Layer 4 of a small transformer language model trained on English Wikipedia (8 layers, counted from 0, width 64).
A neuron adds its activation times its output weights to the MLP's output. To switch it off is to set its activation to zero at one token and run the rest of the model.

Output weights of the MLP neurons that the questions are about. A number n stands for (n - 500) times 0.0011.
n15: 592 392 534 611 696 541 721 581 368 324 646 617 478 236 463 478 660 383 447 476 755 424 662 650 527 366 516 637 393 589 603 422 527 573 415 498 705 403 276 403 402 469 632 605 343 379 447 577 453 395 768 563 562 478 569 361 445 621 629 435 503 427 373 614
n28: 407 348 599 655 321 629 449 626 351 626 367 501 417 517 584 510 396 641 401 687 384 480 470 343 476 483 371 490 580 617 570 448 485 534 466 598 441 539 645 481 585 402 629 518 649 176 499 552 429 798 559 496 546 502 405 699 411 498 561 639 446 600 724 596
n44: 481 383 517 358 247 426 506 441 606 434 584 714 604 292 483 552 467 633 546 513 158 625 415 330 520 527 640 470 506 650 575 566 473 479 531 485 795 292 691 455 419 351 687 472 431 387 511 458 357 558 443 560 580 397 436 498 399 580 741 759 480 366 411 626
n48: 492 160 433 667 395 483 514 371 468 703 360 607 266 260 403 671 272 540 559 548 361 553 485 349 630 381 618 426 401 439 445 758 644 400 460 571 719 244 450 478 678 656 364 568 450 257 412 274 507 746 717 457 568 605 348 726 445 577 483 569 342 659 532 427
n70: 354 396 523 581 416 401 537 278 495 469 630 487 671 464 421 681 560 632 426 363 955 417 322 531 474 627 384 526 474 394 567 611 362 323 612 299 699 381 660 322 366 530 325 545 528 457 434 539 506 739 278 425 551 476 589 610 628 303 478 636 360 541 459 622
n82: 277 455 633 430 436 421 446 364 525 429 422 625 614 432 524 632 476 573 476 365 485 602 416 403 171 495 513 310 341 546 627 291 423 527 814 570 639 500 723 540 602 530 453 408 504 493 666 591 514 571 673 446 571 462 499 515 474 615 439 562 495 332 608 549
n83: 628 542 563 480 576 577 444 663 347 462 471 521 691 461 560 411 614 371 531 495 646 440 308 475 326 408 573 487 690 405 453 461 365 453 530 861 327 522 494 560 422 424 108 652 489 572 356 460 708 382 614 571 421 555 603 505 553 621 253 677 559 467 370 769
n90: 605 583 391 570 596 574 426 338 402 400 454 380 566 500 489 452 230 409 530 543 268 632 610 458 475 120 605 485 689 579 481 541 467 581 480 722 263 505 613 824 596 591 330 580 506 503 417 445 573 792 404 383 477 728 642 511 458 516 463 269 630 651 536 375
n91: 465 603 542 478 415 588 407 477 643 662 625 392 390 639 295 568 666 579 344 305 322 346 465 667 439 640 498 538 669 385 420 466 574 567 428 677 468 470 456 364 505 415 554 763 633 538 739 333 388 393 544 402 491 496 501 615 696 494 320 777 435 645 441 371
n93: 499 375 442 584 342 424 594 524 404 491 585 272 571 389 515 412 544 382 483 420 401 385 343 702 355 416 730 559 242 538 621 561 558 729 483 228 586 486 337 501 522 542 493 519 633 567 645 519 509 299 487 642 523 489 418 480 542 365 407 494 584 342 658 786
n108: 679 744 548 499 543 429 308 334 467 476 599 750 405 356 490 509 473 555 458 493 842 580 465 618 320 492 488 440 444 236 413 886 478 399 384 691 725 582 457 363 534 289 577 712 703 556 694 548 524 409 523 549 465 274 418 386 438 623 590 249 647 522 616 589
n111: 354 516 370 685 533 635 553 637 333 537 629 571 527 484 562 456 581 382 519 602 386 538 686 363 535 514 387 444 319 641 568 615 770 400 671 374 366 598 465 393 496 619 398 569 509 428 255 566 409 515 445 469 505 444 547 494 466 582 437 481 428 386 500 519
n136: 457 619 282 329 350 568 457 523 398 601 608 585 536 576 573 531 459 291 665 576 726 749 577 468 424 629 507 305 604 543 471 390 568 472 504 407 551 431 579 404 679 771 759 578 593 560 471 397 530 388 457 480 500 487 713 419 512 451 512 528 551 564 619 567
n155: 346 700 450 462 396 549 370 304 357 631 563 500 555 452 577 590 536 361 446 495 770 326 505 492 630 581 547 521 359 630 528 421 348 460 428 483 558 364 574 351 214 505 492 558 428 584 573 556 481 737 382 631 523 487 458 569 683 538 452 390 661 432 356 508
n172: 702 570 497 422 636 531 658 301 364 250 496 642 605 414 581 446 457 659 661 578 429 408 618 527 498 636 434 676 447 427 479 737 385 362 588 492 475 652 718 478 279 504 574 610 316 293 320 406 421 569 362 385 478 786 548 610 443 618 491 468 672 416 825 481
n190: 379 484 286 417 486 439 296 525 485 752 493 419 312 335 429 393 736 433 631 581 592 227 485 418 458 362 603 404 469 561 581 654 343 96 506 258 488 367 602 315 320 608 748 476 548 413 414 515 544 622 695 349 728 482 347 573 642 624 434 662 422 232 552 597

Each question names a token from some text and the token that comes next. It shows the activations a of the neurons there, in the order above. A number n stands for (n - 500) times 0.035.

Then comes g, the gradient of the next token's log-probability with respect to the MLP's output, scaled to length 1. A neuron's effect is roughly proportional to its activation times (output weights . g). A number n stands for (n - 500) times 0.0011.

" Brown", then "e"
a: 512 489 506 505 502 500 505 497 511 500 503 391 499 505 517 517
g: 296 454 674 634 451 569 470 516 523 742 424 537 517 322 449 387 474 562 342 692 535 509 442 654 602 462 447 490 592 432 455 531 560 455 510 343 489 542 691 314 513 402 383 513 518 446 702 234 192 443 678 444 457 693 666 522 562 397 511 474 606 492 364 523
Which neuron, switched off, raises the next token's probability most? n28

" step", then "ped"
a: 439 489 499 500 500 495 487 491 490 500 506 474 500 498 500 502
g: 473 309 548 581 436 309 517 518 559 504 348 451 610 515 494 326 436 733 496 339 358 504 540 598 468 422 249 535 681 623 568 479 477 387 578 470 337 706 693 453 422 597 645 293 696 492 533 450 360 480 768 579 556 657 414 484 468 533 624 560 455 472 364 544
Switching off which neuron hurts the next token most? n15

"s", then " that"
a: 505 496 505 450 503 531 497 503 500 501 502 518 503 499 501 555
g: 486 688 363 649 528 612 528 637 599 534 413 465 447 420 712 554 470 405 548 444 319 526 487 616 500 172 388 521 428 595 556 514 646 532 685 503 503 553 540 368 697 573 415 421 515 402 462 378 349 148 440 551 584 669 325 557 642 411 615 602 525 491 530 463
Switching off which neuron hurts the next token most? n111

" team", then " also"
a: 500 520 487 508 492 493 502 502 488 502 488 489 498 497 507 487
g: 656 471 576 312 606 430 398 330 678 497 504 284 382 725 621 561 460 353 652 311 607 683 371 513 618 477 344 448 597 418 639 421 393 509 459 548 399 457 376 562 459 521 441 244 422 500 508 360 367 326 601 610 415 544 506 430 595 489 486 610 642 692 583 553
Switching off which neuron hurts the next token most? n111

" year", then " later"
a: 427 507 492 500 490 489 539 495 481 488 503 496 498 500 498 474
g: 589 493 655 463 520 395 626 481 436 515 546 451 288 547 388 656 690 431 743 763 389 625 507 536 423 575 599 600 502 434 470 527 548 429 451 422 297 393 491 439 399 616 520 500 562 563 318 357 271 438 520 487 529 733 445 334 508 188 396 632 458 590 504 467
Which two neurons, each switched off alone, lower its probability most, in order? n15, n82

" ab", then "rupt"
a: 501 499 500 516 492 503 495 503 508 528 504 502 506 493 492 474
g: 454 283 591 389 534 623 523 464 517 685 426 698 470 621 321 658 423 704 592 162 577 523 430 444 602 469 488 500 458 698 634 405 863 506 588 465 596 619 492 502 459 727 516 373 432 466 504 465 512 427 508 506 427 499 526 486 609 538 477 421 385 675 509 424
Which neuron, switched off, raises the next token's probability most? n93

".", then " Fe"
a: 501 497 449 509 497 491 589 500 499 515 495 457 503 500 487 482
g: 662 441 363 487 654 361 282 641 503 416 585 586 473 434 382 606 498 337 494 334 431 382 380 454 530 589 558 486 635 753 590 498 603 352 374 277 373 610 562 603 285 513 453 462 615 692 491 537 605 447 442 477 433 656 587 246 321 430 495 362 493 531 533 433
Switching off which neuron hurts the next token most? n44

"ia", then " g"
a: 506 500 508 503 498 499 519 496 499 499 471 462 510 500 497 493
g: 624 449 656 674 368 527 277 394 516 402 521 467 661 565 394 341 761 469 460 638 416 544 435 418 501 614 501 351 402 443 590 602 447 247 580 564 488 381 433 462 497 563 461 382 702 402 490 528 452 674 564 471 466 538 599 574 687 441 301 588 703 633 392 300
Switching off which neuron hurts the next token most? n83

"g", then "bu"
a: 497 495 503 513 504 501 519 501 482 503 525 502 500 505 489 525
g: 436 604 583 353 355 574 476 655 510 462 499 529 492 496 467 333 678 512 430 554 544 373 443 545 543 326 698 571 477 685 542 572 514 508 510 488 520 674 617 409 346 507 690 542 560 370 502 617 390 572 468 966 436 327 407 584 441 521 643 634 345 379 520 447
Which neuron, switched off, raises the next token's probability most? n48

" Kim", then " Ha"
a: 501 499 502 502 502 510 510 498 488 525 510 491 500 496 490 505
g: 629 461 405 371 484 452 426 412 610 344 566 400 658 391 339 509 603 304 635 516 424 612 491 414 345 607 332 388 468 496 353 173 376 231 520 640 520 377 325 665 344 430 364 404 499 508 715 507 431 573 422 467 505 567 382 548 428 591 490 520 530 518 378 466
Which neuron, switched off, raises the next token's probability most? n93

"ling", then " Championship"
a: 499 501 499 495 493 508 512 497 503 503 512 437 529 513 499 496
g: 664 542 549 424 537 609 462 659 660 411 379 556 463 326 542 470 475 487 478 607 370 410 574 303 380 574 665 326 448 764 550 560 693 453 426 515 315 748 497 574 471 460 635 456 491 467 430 514 418 561 683 511 352 242 476 475 472 689 649 448 447 528 719 438
Switching off which neuron hurts the next token most? n70

"hy", then "uk"
a: 527 493 501 498 498 491 494 497 488 499 455 504 456 499 501 519
g: 459 405 564 311 621 618 473 553 553 468 744 500 551 474 303 444 544 388 593 658 510 618 565 469 404 612 624 410 471 554 555 366 668 715 592 566 434 682 467 533 540 598 608 487 777 396 552 719 538 441 320 447 237 418 561 304 483 545 527 550 542 594 560 681
Which neuron, switched off, raises the next token's probability most? n136

"ry", then " Ho"
a: 500 503 498 491 493 489 450 511 514 529 500 362 497 705 521 495
g: 538 445 417 561 571 507 567 397 499 389 649 405 504 388 427 499 517 256 625 464 559 666 487 455 286 559 431 586 404 460 386 249 288 262 550 643 537 341 383 378 268 449 383 411 531 374 680 428 534 638 576 457 459 350 382 613 498 684 449 671 492 616 469 520
Switching off which neuron hurts the next token most? n155

" res", then "po"
a: 521 497 498 508 500 504 495 502 496 466 497 502 553 497 502 508
g: 261 541 402 432 592 396 572 729 371 529 538 425 537 609 464 735 435 497 659 221 527 277 498 448 582 537 482 469 603 544 481 469 574 461 315 534 588 655 558 537 392 479 576 513 602 526 522 588 535 634 489 655 276 562 287 559 540 770 637 530 569 589 574 346
Which neuron, switched off, raises the next token's probability most? n136

" and", then " on"
a: 499 500 336 506 499 510 497 503 493 503 492 500 500 515 498 502
g: 375 489 230 490 692 506 793 524 502 522 363 565 471 651 578 488 546 449 577 588 501 343 702 517 455 512 325 619 487 594 449 799 496 532 479 711 498 355 500 711 564 612 506 483 494 592 403 376 550 518 284 500 465 452 441 424 377 501 673 533 632 331 565 591
Switching off which neuron hurts the next token most? n44

" 2007", then " he"
a: 500 229 497 500 513 487 467 509 509 498 502 453 494 500 495 480
g: 423 451 357 419 512 277 592 458 353 377 389 556 555 566 362 503 414 715 419 505 636 564 473 456 500 526 494 324 471 467 416 374 346 376 510 430 431 568 372 577 387 514 259 273 726 528 463 376 499 276 531 729 436 531 332 504 523 646 437 606 523 587 541 744
Which two neurons, each switched off alone, lower its probability most, in order? n28, n111

" 5", then " fun"
a: 498 496 511 494 520 513 502 496 497 500 498 481 502 500 501 499
g: 551 413 523 575 420 447 389 458 456 586 509 503 436 349 397 514 616 316 726 468 632 445 346 360 445 587 722 255 626 252 733 483 434 550 502 442 551 439 542 588 339 622 447 479 691 506 660 350 400 448 335 409 411 450 457 393 517 618 609 428 541 600 491 265
Which two neurons, each switched off alone, lower its probability most, in order? n111, n70

"The", then " species"
a: 500 496 508 513 511 527 500 499 498 495 501 503 500 497 508 473
g: 636 589 597 595 564 569 502 259 355 531 583 411 665 869 413 233 434 377 411 453 533 447 626 401 526 498 748 467 523 326 707 663 339 508 462 425 428 429 570 536 605 478 589 486 353 332 567 517 675 456 552 466 513 550 571 533 448 358 463 458 571 439 474 591
Switching off which neuron hurts the next token most? n172

"\n\n", then "There"
a: 501 494 493 507 497 504 593 491 503 509 495 470 498 509 498 498
g: 580 327 490 462 472 529 547 477 656 649 430 466 665 515 597 421 507 571 673 351 578 578 580 403 625 435 743 453 590 166 442 578 446 600 452 444 542 574 468 478 643 480 392 479 594 500 464 821 575 312 607 686 529 460 356 387 485 691 597 606 657 405 578 486
Switching off which neuron hurts the next token most? n83

":", then " ("
a: 501 484 502 510 512 514 506 513 501 482 505 496 508 501 736 408
g: 531 573 409 585 436 671 775 598 559 254 427 505 600 488 688 519 516 586 129 203 395 474 517 540 575 481 725 627 345 510 573 529 532 418 429 540 469 533 633 463 508 589 525 509 490 439 475 564 520 623 378 572 570 640 623 542 554 334 426 654 557 476 657 556
Which two neurons, each switched off alone, lower its probability most, in order? n172, n190

" silver", then " and"
a: 504 509 521 504 509 496 503 498 487 502 501 469 510 470 494 507
g: 340 464 436 375 515 591 607 550 488 646 457 743 518 530 391 615 525 546 270 535 657 484 517 529 590 582 413 481 453 176 770 329 506 601 432 542 625 480 454 472 538 380 679 451 376 624 551 536 586 594 287 618 413 648 367 488 395 610 571 601 682 608 479 415
Switching off which neuron hurts the next token most? n111

" the", then " end"
a: 455 520 497 556 505 504 493 513 475 499 498 511 500 499 499 487
g: 411 459 532 350 603 560 381 665 559 654 538 357 506 791 395 639 625 546 447 467 409 669 583 441 517 578 705 615 408 666 308 631 530 464 375 491 400 565 637 485 551 640 445 321 368 432 440 278 400 345 346 516 396 401 392 555 495 445 361 441 453 342 462 353
Switching off which neuron hurts the next token most? n15

"gun", then " Office"
a: 510 511 499 507 495 493 503 497 488 498 514 485 500 505 503 496
g: 450 407 399 515 373 373 430 450 466 434 610 289 389 330 412 569 726 463 563 254 510 714 449 458 490 596 434 676 514 515 472 521 521 672 509 686 516 353 546 407 467 462 390 339 588 504 635 397 563 439 458 525 581 380 619 535 504 710 581 161 379 352 457 603
Which neuron, switched off, raises the next token's probability most? n28

" years", then " as"
a: 454 383 488 502 500 441 507 483 516 446 555 441 510 509 495 468
g: 509 448 436 536 667 510 592 372 495 609 341 670 555 447 458 501 494 647 571 380 624 522 625 563 488 376 627 265 620 416 296 440 551 543 442 492 410 386 543 657 482 331 603 513 530 761 771 441 456 350 535 563 643 383 421 581 472 477 637 535 569 787 459 316
Which two neurons, each switched off alone, lower its probability most, in order? n111, n28

" U", then "ise"
a: 500 489 500 496 501 511 510 491 494 542 540 521 499 497 487 504
g: 490 631 438 559 400 571 582 373 599 533 460 353 403 407 436 371 635 297 516 683 650 404 608 611 352 495 365 517 632 509 604 400 461 577 329 363 581 415 376 355 372 488 350 441 678 496 397 526 596 598 548 434 715 524 713 362 544 427 358 510 746 611 350 611
Switching off which neuron hurts the next token most? n93

" at", then " the"
a: 459 527 497 497 512 491 478 504 487 498 503 504 498 500 501 492
g: 504 494 576 359 358 501 424 411 399 304 639 523 330 459 466 374 517 621 464 694 607 356 632 640 524 179 672 548 436 324 548 314 309 421 458 485 449 516 423 652 581 500 647 610 291 624 637 597 708 505 339 536 568 412 455 502 379 414 526 550 511 520 494 575
Which neuron, switched off, raises the next token's probability most? n15

" Je", then "on"
a: 499 491 473 499 496 502 496 483 503 502 522 510 499 508 502 521
g: 578 639 433 454 388 487 527 739 216 609 418 474 281 511 402 507 442 581 445 340 520 453 687 612 694 732 584 465 641 365 565 577 523 453 375 513 622 372 520 311 444 541 525 392 575 433 610 253 529 422 542 620 436 448 465 601 300 483 428 463 490 326 651 449
Which two neurons, each switched off alone, lower its probability most, in order? n90, n108

",", then " India"
a: 500 520 493 504 492 496 492 480 541 503 499 489 509 495 500 435
g: 681 487 521 440 256 368 496 396 554 344 718 479 434 491 690 762 432 438 576 613 488 577 486 476 567 346 720 662 581 531 535 520 749 547 693 585 469 418 621 481 585 585 547 641 573 542 617 327 516 468 550 505 345 364 541 614 547 516 404 478 315 542 300 441
Switching off which neuron hurts the next token most? n190

".", then " Pro"
a: 504 499 499 500 502 503 645 499 509 507 492 456 503 500 506 516
g: 502 463 451 595 613 515 278 510 692 530 297 498 285 519 325 656 497 282 465 273 480 521 321 520 502 488 594 369 477 407 582 440 559 434 276 409 482 650 534 538 465 670 526 605 610 677 459 508 756 671 542 393 631 618 578 485 389 576 551 427 562 597 464 335
Which neuron, switched off, raises the next token's probability most? n83

" gold", then " at"
a: 500 506 518 496 511 496 498 499 493 500 500 495 506 487 488 510
g: 583 584 519 362 548 432 548 605 608 700 361 577 655 534 594 757 347 452 425 545 706 340 654 512 474 585 409 419 713 393 630 430 415 588 507 554 532 482 353 632 489 380 512 508 559 654 374 496 512 443 183 600 299 535 594 458 337 604 561 495 619 330 456 465
Which neuron, switched off, raises the next token's probability most? n190

" is", then " ext"
a: 502 498 489 528 497 578 488 498 496 497 487 513 504 501 492 513
g: 372 445 627 211 323 453 517 482 539 441 757 426 740 601 418 538 487 460 396 356 442 410 429 306 400 619 618 489 564 525 324 414 400 480 405 558 594 367 571 430 590 494 587 399 641 475 802 654 581 513 511 332 569 410 553 576 523 396 392 470 578 405 417 332
Switching off which neuron hurts the next token most? n82

" World", then " Men"
a: 493 479 499 499 509 484 503 490 487 492 494 492 489 511 480 502
g: 513 388 182 540 570 473 583 471 623 259 662 626 512 600 398 515 246 240 543 552 529 514 343 145 477 542 494 606 538 573 645 445 432 466 353 553 470 533 522 596 323 506 542 387 664 603 657 479 492 598 602 560 440 549 657 482 591 494 548 480 491 540 403 469
Which neuron, switched off, raises the next token's probability most? n90

" Gy", then "eon"
a: 504 489 499 507 509 503 500 485 489 491 497 508 511 490 490 521
g: 474 476 224 446 609 405 406 419 624 409 648 534 349 493 518 397 619 318 612 544 438 433 486 401 706 485 269 553 484 577 567 434 597 458 692 475 488 404 565 459 401 388 457 276 386 391 758 425 573 452 482 581 318 475 525 646 502 472 678 511 350 246 549 587
Switching off which neuron hurts the next token most? n190

"-", then "app"
a: 508 500 504 511 522 489 498 440 507 505 506 500 504 504 488 483
g: 562 450 523 690 380 635 543 355 664 480 595 527 398 477 429 470 427 566 329 349 540 550 675 394 577 497 500 428 413 477 650 299 702 568 720 424 488 670 415 339 585 387 522 413 642 416 430 333 462 534 412 718 541 360 528 559 643 371 271 342 481 403 510 666
Switching off which neuron hurts the next token most? n90

" Conc", then "ep"
a: 500 505 495 511 505 495 528 497 497 497 512 506 459 503 522 517
g: 418 545 658 440 620 488 435 537 720 548 560 431 542 267 480 405 270 533 491 415 508 403 407 627 441 404 562 402 461 235 529 530 418 551 277 507 510 616 542 470 413 387 504 445 430 676 552 663 383 499 425 592 362 500 546 496 375 756 410 482 868 416 460 443
Switching off which neuron hurts the next token most? n136

" 2025", then " Asian"
a: 506 509 498 493 508 548 513 517 500 508 499 443 500 500 488 489
g: 624 511 467 430 476 438 341 619 365 680 588 389 476 717 437 409 529 316 637 507 460 468 483 268 640 379 725 556 437 564 589 591 564 463 317 421 459 504 527 427 567 322 382 332 453 570 647 484 693 632 463 485 614 363 725 557 624 637 326 498 379 648 557 537
Which neuron, switched off, raises the next token's probability most? n82

" Pic", then "ca"
a: 500 499 492 503 508 499 492 503 492 518 500 486 501 485 499 506
g: 461 548 381 383 318 572 393 756 402 683 635 477 613 564 642 477 526 512 621 371 597 516 427 345 638 646 554 361 452 495 569 447 220 433 498 463 525 567 463 482 522 623 455 594 385 318 325 514 672 285 368 565 382 433 442 506 667 464 729 499 551 595 425 654
Which neuron, switched off, raises the next token's probability most? n155

" has", then " comp"
a: 471 500 497 514 500 483 489 507 509 506 480 509 540 500 513 511
g: 307 676 628 610 526 567 382 647 396 422 473 625 540 402 403 644 522 621 253 500 651 534 449 301 534 290 574 458 469 366 595 382 609 527 394 508 532 480 364 650 377 595 806 563 398 612 525 514 580 563 472 287 529 418 374 633 470 570 453 649 435 676 540 527
Which neuron, switched off, raises the next token's probability most? n15

"|", then " Women"
a: 506 496 482 500 504 496 496 487 507 510 499 490 500 500 505 506
g: 461 429 520 379 522 452 570 443 426 662 410 515 323 519 531 459 443 593 515 718 625 419 407 322 431 621 704 497 615 442 539 426 447 539 343 614 533 521 556 516 380 410 674 351 434 623 673 637 481 511 504 237 705 654 612 475 514 635 645 378 416 707 434 755
Switching off which neuron hurts the next token most? n111

"gi", then "um"
a: 509 510 493 505 502 482 499 496 495 485 486 501 510 519 501 510
g: 367 744 353 390 555 600 393 672 776 415 685 478 675 501 317 514 511 402 519 480 606 541 612 453 295 490 511 469 468 428 562 475 293 635 681 458 446 572 563 555 560 589 729 409 533 439 707 463 610 500 339 384 582 502 632 274 447 513 567 461 560 548 595 563
Which neuron, switched off, raises the next token's probability most? n82